Layer 2 of a small transformer language model trained on English Wikipedia (8 layers, counted from 0, width 128). Numbers have three digits each and are written without spaces.
A neuron adds its activation times its output weights to the MLP's output. To switch it off is to set its activation to zero at one token and run the rest of the model.
A neuron's activation on a vector x is SiLU(gate . x) times (in . x), where the dot is the dot product.

Input weights of the MLP neurons that the questions are about. A number n stands for (n - 500) times 0.00053.
n2 gate: 507356492560492367632393648440470545345408572941368627584362300594314674500590318591481319427589300612428436296533640662519526612449615373519510507597764441644297591620721476465640606613492488431649492357415274481697177466442472574348234615322602615541424387519627759544389587496382639417534550438546558516338428573585262452555500244415283726556324355421362555373606463320474453492401
n68 gate: 707439291797469505707527155500731701613649548685248514495480515860532435500443490560562629717454682127370576553476278691495472476586409710271381426572330645500568579687465697655447390438526660557120432500770361325566601693304859293797395651769674446975505620525500519712532269534541637636557468461821520510547612491477441361570263206441689500327697101489565509344839730528674282419665
n89 gate: 521567368588530546618629329650413589382294632404262459541513384405472531469396679483582516449717687357457614367484414519526577531491558487390514580573447599493252566500497345560599622557374527695377437440625431275331382656416597444521361561386652374472538611614354579469409450513490450340475548513307294286559483706572375585533698383575449353753548442447530605563494607559590556339368
n114 gate: 344363601608559483414552376596542497581610500363494430395516550456556651476423639262473365679316399669533445324518540608551509482494562402482471547448461569557550324446298447474552334334651454560478588517611484625562474565613306388526375515365331656534618521424374555219638503522666582729528468446425339450620598491731451546631757488475677380461540662401535467561559520664490427455491
n115 gate: 503384584392490392518609610402551646536509488382337391393436540512400647588530500203512585503405350205414600183377414375573388587464686418539437662424494360415463574575461487599632310549615602615522326598510633522490541396506465371658448439352484506537451582400631594488643551509596615526655425472367384480527516571480634323570488509506281371798489457490516524631482557589670428528540
n137 gate: 583444588579393662459542281388488383615436545308377597390448452506480514650574482359331594354588526326516519529419396471609440468445374436520266463529541529461410429283516436512453537562595627452413423536725509321434399420431627509494444497338503497381521541642422576399472540402643319611271511630419558238414425528608673705476651597536563457628489437379414385473480574566313464477608
n203 gate: 622329614638473682313351605543454407616399475682552322637687317307486693517445629534436539928646597528607432500465464517170479426497517625536451683506433588489791551504530484650579705435500531500580504469657504427695370377632451623574429449516496478324442647378148611504548260551322431342239426522427581356381420528635532500526514453615696568405372660750410510621413617388500507625595
n225 gate: 447466432447443676703527783692709500503403475646393369508433435404404500555338289812482461561496535410336605508291543376511617307525409458465373534569584358365673500453448523459635530418447508688612274423843544313330476418500500423433500252504518579388543603573511709507260403590611412440415507285489321542514236459680508637297375621566353362609527507579348552661524566521722676608313
n291 gate: 473328564560556531680327579518590683673497173628380714579419421493565486598404655401374465379560511434427504286400542280420558420592483454374491663456371545257614709612535611655613463546436602542568415403591715443752597390701455700566612386658372364577401521630550433244487356518546552496472503572586304596507699650732381542365582477529514500347540429484474730165411738384580602563486
n2 in: 489706475343694517341489558560414409360321568596423323542541516366377557576422447409563741717348528352385676649640460373316504535571515445437558672669312450651452448317293689550317665504309487470496504609545677488246334432302638838585764428705558496267464484382282227504644533620166536421492686638528655371628479722485661653484372556390424788382404689728554496293442293346460390433576
n68 in: 615517420407765627425571669651492484783534756361508602357426532447642264287371638574692488653563453635482199517426241747373469512330334472425625172366555601529508417468290705500599467528373479590335647421193361825483640639403563438563476360509331564371643413378605401174428624616778576471457507686335537698515605481418357504627584515427500596479744568430558311675611444392617573598516
n89 in: 423545590523680393545708636597461374346315476587482449378509454695518483622658537412440446627661482490596541450547579462300503530468609545560461485387598760596610427686627595569379494452183623542411374617463481488442419570331430494469488543486541816313394395664466518524558453378484642475452395531650429464412510538616541432503348543528442598516531537403509459633550618256507537514619
n114 in: 678825500492492701665561391324423329479547583483448703348548602531559493356699225556582532462519328414552349405781460497530438659580428550450546362414405441283424586647582601751561634464684335276358524527556596500607616697522251388591216531568623562457532496375420322693381620500639549538725513526562408201510534410638617577563464689552543425432537533267466455521396539573520684585333
n115 in: 505365600473420626500471447341508528688466629580454566592390565511637471284361406454555542500355636491608568607587472505681503426460471621414517479520566405589556439403421434407542514525446619512483795447350716480464418472475471470432528450706462480427402578526517314666410459430581546628627557338616694370354583395490528554494581634394520629603458469478610457516519406559295466309556
n137 in: 270458711516649658295474479488536497440592232308556409594519655394524477456620566449364457566630561463494423493560528429601385422489506448491380679511473578519407473597433322535699449427536628493559577549634554426611445494649394443428503477497364404513383631616512579311520308540401247385470577394370566497524360618474321458338503500569549423665372633581382631567308480622271513655550
n203 in: 510423627453415544496524455373778500528360614644637442392451367381447573622701325409532460578450420405487734448571544567755374690676369460464441587658410461485552496385649339576300647638667629656555361606361613599349293569600584461609630549484587253366562366545622280600472382606586483553663408426629608665610407539684586671259759288306643420639581592560272489445272520447512564684390
n225 in: 782548520358783391656496381721743610559604542532386394625571457588364573584376333595470485573459329621404793278604237433445548564337547579470364588520504370449334417578434340433428725827285606541454309543432453558213442477365484392411432609658524477496664644274268583537286718546582507480314482383504359418326593500418671533484401650512450732597283558361528511553467322507802328474496
n291 in: 350525547500637377891462409619593652643366325422540534417436593520556409604319340585403497234323436455485521410331793325602389513673532355588451523461647553524414630510494713486524504446489573281269485590409595631424568395486271547341551545515757524548763635542694426397471525442533637521628500441473434368503514569490458598521510612287445457554506579328613672315333574559538577588428

Output weights of the MLP neurons that the questions are about. A number n stands for (n - 500) times 0.00043.
n2: 589257543492660559434243716393487389384300450701354609526522313433244748391581337686516644384442343580529667303625588739528441629444610357492602306879602319626341565584744509396651608504444492458703458382225284413750238466440485610376488549382663590591418315512681677726343488504421641629461581394233657436597378649602298650579339406543534641449411167588351400337639459349361562529464
n68: 445400593553320548561863520570815482626378604264848320351581673308813135287688611422560562369528694538489546569626572495406715349545295430576701386565578742590596288887395598437599604524518390754661548362028422577428624453450376371470378264486376354667558385565559666294376589381500625495616541605442397718548546354471403409207728677668732722438758405307466203505295300136490550390399
n89: 669459450311493450735637558707453479558259729560309525374631486477629472380458634623355667580611506539456428555413578527276337373314627537606548557552421478539295302275586473431490752535416442580372493551652286489591536442423648545440709735418663439323408546535449453598319657334500577545338414617536456518588722559708381483681718431575440478586520608507496574655465569518677611514523
n114: 372247533532546422409534655648547657558521448483496318639549582490646454500323472554479358479434468605488650442382540405434560161430314534487358662381541437644463303402522412431430407518533628542735595354294536454318381516557521643356763466527485493452733513566547582279638451585521408517271638673290522801409391441365471358621586376653412447472325517701465524507398552532585415405807
n115: 626407471451622263413416347565411439473394441341504483423434405722201614597487381525378220497463532500528574421496493590248451467580338423507353743610426522698470572445533564454457467333507400510511385565818368538410425701497588648645390578737373422561778409411429519339441541438411412456507479535568353440836617526528454513370534581511559607345381398558616393482510480649577427419559
n137: 608381362407552369278560599560567346470425521572455263521478545584524401548467655574835355385490581503449630507574644612669576551575361522523565308634420479572473536544533682528555376428516540561372428593487546615744496407484500450598530648569353289547462478470715515468562727486524879476580542552526472496509643561469224477482331602378688609371667608400493425461510403627507385523174
n203: 647227681568606848398351617327592381539360484339520472576601205393324583653453681577696409562419651539420424570520613500455587508474401638478259528538496458374435594426421470549571436370477667816422409611366480547564344464702662726647539608359537387450625592515303338402643243430349447217572380421592516424467580371616524523080546441504461528432531605533289754541528427496721496748546
n225: 359580384420540576677438721699882263509634488504358540593492633605504361528476263402465412520563261560577539256565302377613640677477436462504450779462639514397558550737681396398496424600386600445291308757407238504272870489390493500581488329592659586317552545523414600500596516738523352210451420396500314715438608359698549565508410615560528416565226553367311310729560438480456546674487
n291: 529467419690481345486493597574362485595574537478569481221324614458366665342581602291559417496744319534538507508661267482525549648622635644709656658245558530590409309556421667515418346379471634660661553500463365435480474681422497295420496603580437642599500514611561463764542478634626500704515389447584644611625755486676512645508644314667526384652483339488534242673854301539406366500584

Each question names a token from some text and the token that comes next. It shows the vector x that enters the MLP there. A number n stands for (n - 500) times 0.011.

Then comes g, the gradient of the next token's log-probability with respect to the MLP's output, scaled to length 1. A neuron's effect is roughly proportional to its activation times (output weights . g). A number n stands for (n - 500) times 0.00068.

"′", then "W"
x: 625586474568351473439559662654479489692640454583575557373471446256632652431559704668482439360434559457579485516532488274273560641420476477576533391263456642589558475678432522650546648482518512625570347350569330399552599397354525346471576513432583417398597653521339524385462511340518476405520273676541402617533653477502402595365580643337528510643206648527488377379496552510402519611676
g: 463562335525731421517485642757438395395531743604371510722354498639331494484670206406443372557608672610503164476625509545454581303472902393348579508354385423559354332353518395434327411644551661643384625375631420463554491384371620330369508656555499675388375527557501603238456476516466445442373726591624557439316370480634461647541487755670572420218471522667459365572528538677804430522343
Which neuron, switched off, lowers the next token's probability most? n203

" Pa", then "xt"
x: 403453306536220439534381712583522666587402355509467406365404533409404480496686672599576589594623620558450574430547609546342431497426429458577609439296451603494366516609399327501325428587574323671312366336414510507375694658475305369458589501443687561479510672553424402494433588491614520509551441569615422525676612589372619643635401740603391444496523740581527488362400495475582462563568
g: 653305268535431344430335443515618703459455467446277309350604551494421638412344049455654514582489583711555625452578516522566551629537549370787528448812415646635493608421507578394249429684535444654569636522508692793669619406641683196620427276509412473406389386368641621426453482534444620474527364457357593420493459452441490097429694396582624689373403479640464461521607523461678411563427
Which neuron, switched off, lowers the next token's probability most? n137

"amb", then "a"
x: 570634395368311413530551626422724644625507568454556510420377519482624468600650626585420601336676443599623613541567674505519457387471529535705461373526396650509470401410163360487477580496481426383466462324469544487482460474679539499530441713335582672586595622522515417585437673366534605476665531433575417574512448595320448506625605712448397598529331575466569527274587264685565310564627
g: 554407587525372726417373129371342604618316294592579471215492400539310716551573784415684537710301411373287312432574394376289563399568589606396393410569474547563413314503451452445396594535412548612500503376709674611549426478440564386697383416718592517708404491604156699528446554483392694601512329487395443593574570573475416460403541386621300375826425370427439627495461654550517353720282
Which two neurons, each switched off alone, lower its probability most, in order? n225, n203

"ante", then "uses"
x: 474632491422417361385509657607430619661532490583553481561390792558622378495606603360608539446638356438484647611546573408286450443286666595660577305386580481506473235488379395524340654412468361482601305434580559540417568525641582229589580612407623516444526568610419503453526608437655653485677478625526549611489541602460527546539581661385351429615509570481481562352542285456396361346529
g: 354298449530466608574414553454465457670677570543377570132467501473537631671631405457518405629361632398397531533400645603630316652594589421483548479600541453510065502398549351465399178582603278443396458709439453360578393631411645420713621387629385551422535423622463413816530506647638217486293507350626371250755251685397450455573595556628683665631617379499367618589613543349374517664485
Which neuron, switched off, lowers the next token's probability most? n68

",", then " Leonard"
x: 540507209525366571481534621319536720933479401537546551361286487544614461393408652460580529469481638357613565466484515535393473568342595382556533442474466564634251483513428536685494639450633457536660487456282547437537719559557520341517489523576466573500567634579507471478514433470593506507557412534628447599507610578361543602481543504408352372282421685421486418327605489622462294673536
g: 516430551572427378543701422413634532216534468776568462466643711620736145352372525442508561074479650547287481405529518485300662448654601455153584592290472455417656323445635430635571677471600423620430697501718544536448524565484419562502598542457580439403498408352481455271443536303155565572581595403699488387574446611652692285504520518318566617548763544466443636435319600574425493643652
Which neuron, switched off, lowers the next token's probability most? n68

"cing", then " ."
x: 601528487512296483430348608532739696679576526298749492534606702335625530408326620305649536638682443512604648592618357459516570481393547402612737431345532542574422493647401456634498708521593375506529489556539638343443558539485366340547583682512499608454433468432454388409500454431382614641596419695588370564444494466393437519476596628605497494509355481483510422255623482506417556568505
g: 449620657553457517183491602385532575617616597308559366371454321677706426610526233671562346632416551354616421486641518661493454366617471633401382354567523396467486522922549578424643671484644418548588573717286304372418445648806533388431727573233471359431337065530606489403429507464592528528488426590377472610565243584645245485524475551400643267394318448532489420475476503484669660554472
Which neuron, switched off, raises the next token's probability most? n68

" te", then "emi"
x: 539639356326283409344413814390476710540350511482738406425351589502497446641549615566635507475504515453455653435580389447395327554436617493578378424524424577505451322390448406477434473490434330646427401416506366469463809544559457407502467560557576559487495610509525373490519278531561671576481312683644412546428599705315642564477433459608592358439333594618535413353335558554546352539430
g: 276381469327502396378469227535467649500482544570458688262408569615454441464743440371416660717284450499415318479468372420260442476427321540429490498717658579594524603640396490503359476434524632528521453452460587298244763346515508392578442431709448582672552472606478441521502759608269526477231694325644299502150362426603572404378507307368450779396545340166501601500729548698517503523559
Which neuron, switched off, lowers the next token's probability most? n2

"ec", then "uted"
x: 530482256339387365632434739530554633501597489475353576432377445338685572613602536547478532527572510410687628708328543437322298348350404441539716249261579541535365539451439203532378466355618477572429513506522568601493379640554457436608614511469698598470623636559473561591478667493659581512485430686483568547488524549483442488423646597601544538520298643478392573407597375519299455418527
g: 398620310552575581323452595557314339496721409623560509454477255740671214543653286321415472544468454595594461304367635497517796532307519641707300523616344292669440400333559521538456680560682209680526491746494687513580460389823609398520545555484525465341294677548659255303564498550616404559394654358457388557293707493513640648512508741451427461382463461598407565503617497566578550328371
Which neuron, switched off, lowers the next token's probability most? n68

" of", then " Merc"
x: 519381354646343506464456564386568647794518331361595637418407517381541486308571688370407515425445522429889595409624502359249578425370649232554651477454509538604497434602368552664511521527603499465643490612445471481315641590576555373512584504605540535521439495570616492456494410446418592478500482574647532530471372560362657512401507584495511480480491521367348344163520436481479435771561
g: 436558701304474457244548445684531626364505563144426376466418568844666460482265586603309706343688492602526354624495481638583407468259633446424456485552417771279658649509658235322592500461405573416571268631623644412531516490615351531416359217666558469443503654428631420606312303439808463403482470575578480632529581603540522527506436614587714599367611649519651644612435644367479545261613
Which neuron, switched off, raises the next token's probability most? n291

" 200", then "."
x: 507634413477478523429455682233608575617507476271713542471349593406544544470457513509600662378481425583704456527646626375374335531306511336520529302366432588279566460518369603361370585508613444415554427402450354321361577566508440583596597714521505500418386615407269470520532468407594574559594471586561427536519509713333469642599747725450419421623597536509411548417430561625494432442600
g: 644697533595581474563305592450348400479704573413628369566531570760374448697292401453481437638356373495588447448203351652500493750521564430580345576706384298362328291683743520623494725385491394390521482647516454418589513319754410610435681445600744460471545485215313350481391525499365576356448614526540651291443326428563453462488474552569466520448216770771686684467563755511601409574642
Which neuron, switched off, lowers the next token's probability most? n68

"v", then "ush"
x: 480559403566389433455355747299523569707675422563560674432400455586671428698675511330497570244612503489614583550494695620369416262221557459517657460357495496828406515721528347479338511453657449792512444383597507333593559519475449514461500643500450586522503596535519444512356546457546529516474414381512546601550415521454522602624457586709490537533342492463577509358451415467445415484529
g: 388604415691579617416800575625447500450732566507486493293515444333421404570723615668585704468333896555483826460389449527568584592624362729334411396472390418380641378489368430641536527683537299410494571572684522431430557524440608446620397640552395519551421635202412555678371643574263592356387481618702525673323525559387544628588535395516736715496472451471784601639604201356670477468345
Which neuron, switched off, lowers the next token's probability most? n2

" fashion", then " designer"
x: 601559309367441466313510493426570578634727492484654493268405675497538487542587627426694656441656568530566571482527451381499573478263503351626587403380324490646458545433469516457370662542632433603509399588593541483232619521604462376589521428502628537494573489497316477501394754310487602566505496583632562666606555655484773436566592491424475476469264595448480456284582601493597452267497
g: 490433626610484547631362466414747266369607597588690470679373375444698359696597482369324572469727573570382191342336407548416496618529426553458685577472577778560319356105579332457509511417543358372399274423415379544578388577588573546523329468590466513418442640387420571623739533612346478385327754308501498615556633615475643283503569660691499331888542521648389555642449653437614608613558
Which neuron, switched off, lowers the next token's probability most? n137

" (", then "'"
x: 514558421545402384439502517333602571659562498546566509442224418265450541454323512461499457463444429295658497454517488434435423461456534324503695458479471579493331423643469464655525602187600495552643509312402616369484960549458551349550589543560398537444565612611484542545242430445498627588496473535570471587526665572448423589458555543399420377593323485469372531282588546509506295441579
g: 413282450600407423281455569485387789453754459502517444227504805522843684400346521330608750391534570757587541583579377554380497353501625467688558466382393558462253391501460265350494427505483337437464376394603466428656696329513350354508479622511590358581328625299431510428488509345449400444456704612650616386622431552567599283653530549839452183654493427292530369389670357501470462448413
Which neuron, switched off, raises the next token's probability most? n115

" Hum", then "e"
x: 474570363236251338428500633519627598460504322554579548264381442510495585319722457530589637566569554501431505518480553456295509475357452460551466349354573736486511325683369296516421411431528408477545222424369595422428713618471397425465540423221591658474466610529422441450478519534463647487527587644499330694591589545415472535539606477577424466482560773630410305336497404482471623441628
g: 308375620366536471685467580366573731437563629276484443392524387439459238570592658332540306451549650385536450289516360470304793313567521634460504428512533477688234618549277678621352474515603480221782534344509565599487528449383586452519537394450325482383401643624546579355669755335123730406561550619588481668379543524637426577702649476534388629475325472725273574375698483656436508610432
Which neuron, switched off, raises the next token's probability most? n68

"w", then "ight"
x: 465630326529335411446440722447642590620611283585556622447276525430629501540464487294500611335500567564686554541514630450385445273280477446548753385168488515767306473621344379471420467446590403645447495409564546550529424684525356546575466717451362425516571450530505443329323545538499711571412447541478500667527509588588627563552553522506432533438405592527585428459449384496500469549598
g: 495357554651709210346532388427582390424506608386477533413360637553623463448478582663336446564347433476524414438450531506474608390612564685424537314705591672346404774190465599539366444631426392276486532696689550732452453737311396399362382383554377460417619565377118606645409441621195525511501446457569568333278442541399402645431544625371382672374718613718789411585699308527605425443457
Which neuron, switched off, raises the next token's probability most? n225

" |", then "  "
x: 456521286532386546451473624447585523754512426539451503567389538433448497512370584547278584429408472238672589580598530407427598590352581500444566439429506538630389401423633396584507581461673484618837489527441519328247789643531587307529565717578597592465433560519413404464438497479567550510456421538533213605481570576377408553371523588373453431424391529429560560224645561525444440502660
g: 419449480343536434533590376260357416385437504724399557318374141364399548642614420587536415505360714512484470680481377550669516469560514796811507552573298659363636524483684470420545381613578306677410898672459595334531627468620620386386443689618392392224702515414843370630202530737448443588418649382420496478330611431608521533660386450483686508454524364517480497462488643405527496429615
Which neuron, switched off, lowers the next token's probability most? n68

"uo", then "r"
x: 515617441416490356294367574457737427570600489519475373395319579473615457585605521320363507372614441434495683491666490657332259448406514573572488311441432480651407404639358405623420596341648338572507457356501540424560506772613517330514540451451590674542815496650456442670364626425660496592416526457604489564526508600410484488389534579627551477487585653539544389280576336503461318518444
g: 452521692537369474381620376649487640585407928500643455533690629593605621476359407503285539623651373726530426393783580308517566430364642475576632660435600463513513356627288414737573656645483576632601535635830407380466561430565297428541449309344303423483521579590782362147480424408461598580622581531473630443495343695458626304408165300501470535381582428438439629449346419629369458520430
Which neuron, switched off, lowers the next token's probability most? n68

" Me", then "eting"
x: 488549151532284364510411584548512826534319432580613596316398536217464571389493576430679519552463507445634582492583624431447511420365512463606410527403609441643459352679437349461442586448633266419602452343349650527403582694483645473541500608480572532492520637595469503441359590606562577607545591623579555577549549534263641437499555705619597555509475584524360446345494361530455428490661
g: 320635398395434617471255579531544250407539590518558402389474376345292404378565538526539443486578435565404600350410366466628645228707648223632488363405396499693598602361770513368537544557618733385477615225546600343644429658641601630536365722414389654571497529362385725454770499553504502527494610435430561547174392594438623482661479672380532850556293380703422442323552430492670610252424
Which neuron, switched off, raises the next token's probability most? n89

".", then " Me"
x: 676468345508365525310555464480563485644384422352469633346374580450508525485482545553510443444325532322693567519438649508245594543302646385451568436465640533561323428499518629520513457449574411547884447524395488447445666550611463550525559681708562523519533648563477457435413523467557646557534397564478358606510597493409405527523369553418509418646239576385584429159669478646350427541477
g: 357591682260286603697668610884593701675645196541302558648617544622395537364534580336611375267513299488414618532713308459508463477591727560597470397543589545528585428525515222557420427794501373627539526567279321393395638521497377425491378460501581314613416245347702482371695570661397520518397507593656641511649573277597473518438489234640500459362631428285494517397601410448434524551659
Which neuron, switched off, lowers the next token's probability most? n291

"°", then "0"
x: 715688415576332446261543634517470614634580481506466555435465419366558412421529674490491479269416617504527454613526586360293463569464370365481578449292422713611603398508423472702549722645686460472514487501463431361441568534434473330406550491416628592435616593548247697316440401467637512433526385676394270498582646492470427548485635620453456446524377702538436449391563661506473506637673
g: 713376428510373362306155567476601588607599455455454302615440561260368478387424495593432411265425323407492318457634661558423720461347588436282581586314816394384561507664519583470435496323599557794583426606663349459463591503373511635278586659481466539624396363418419333523262318427379326549337678537270663407474530571440298595354721489579579622589564298552364524482411646340219478526250
Which neuron, switched off, lowers the next token's probability most? n2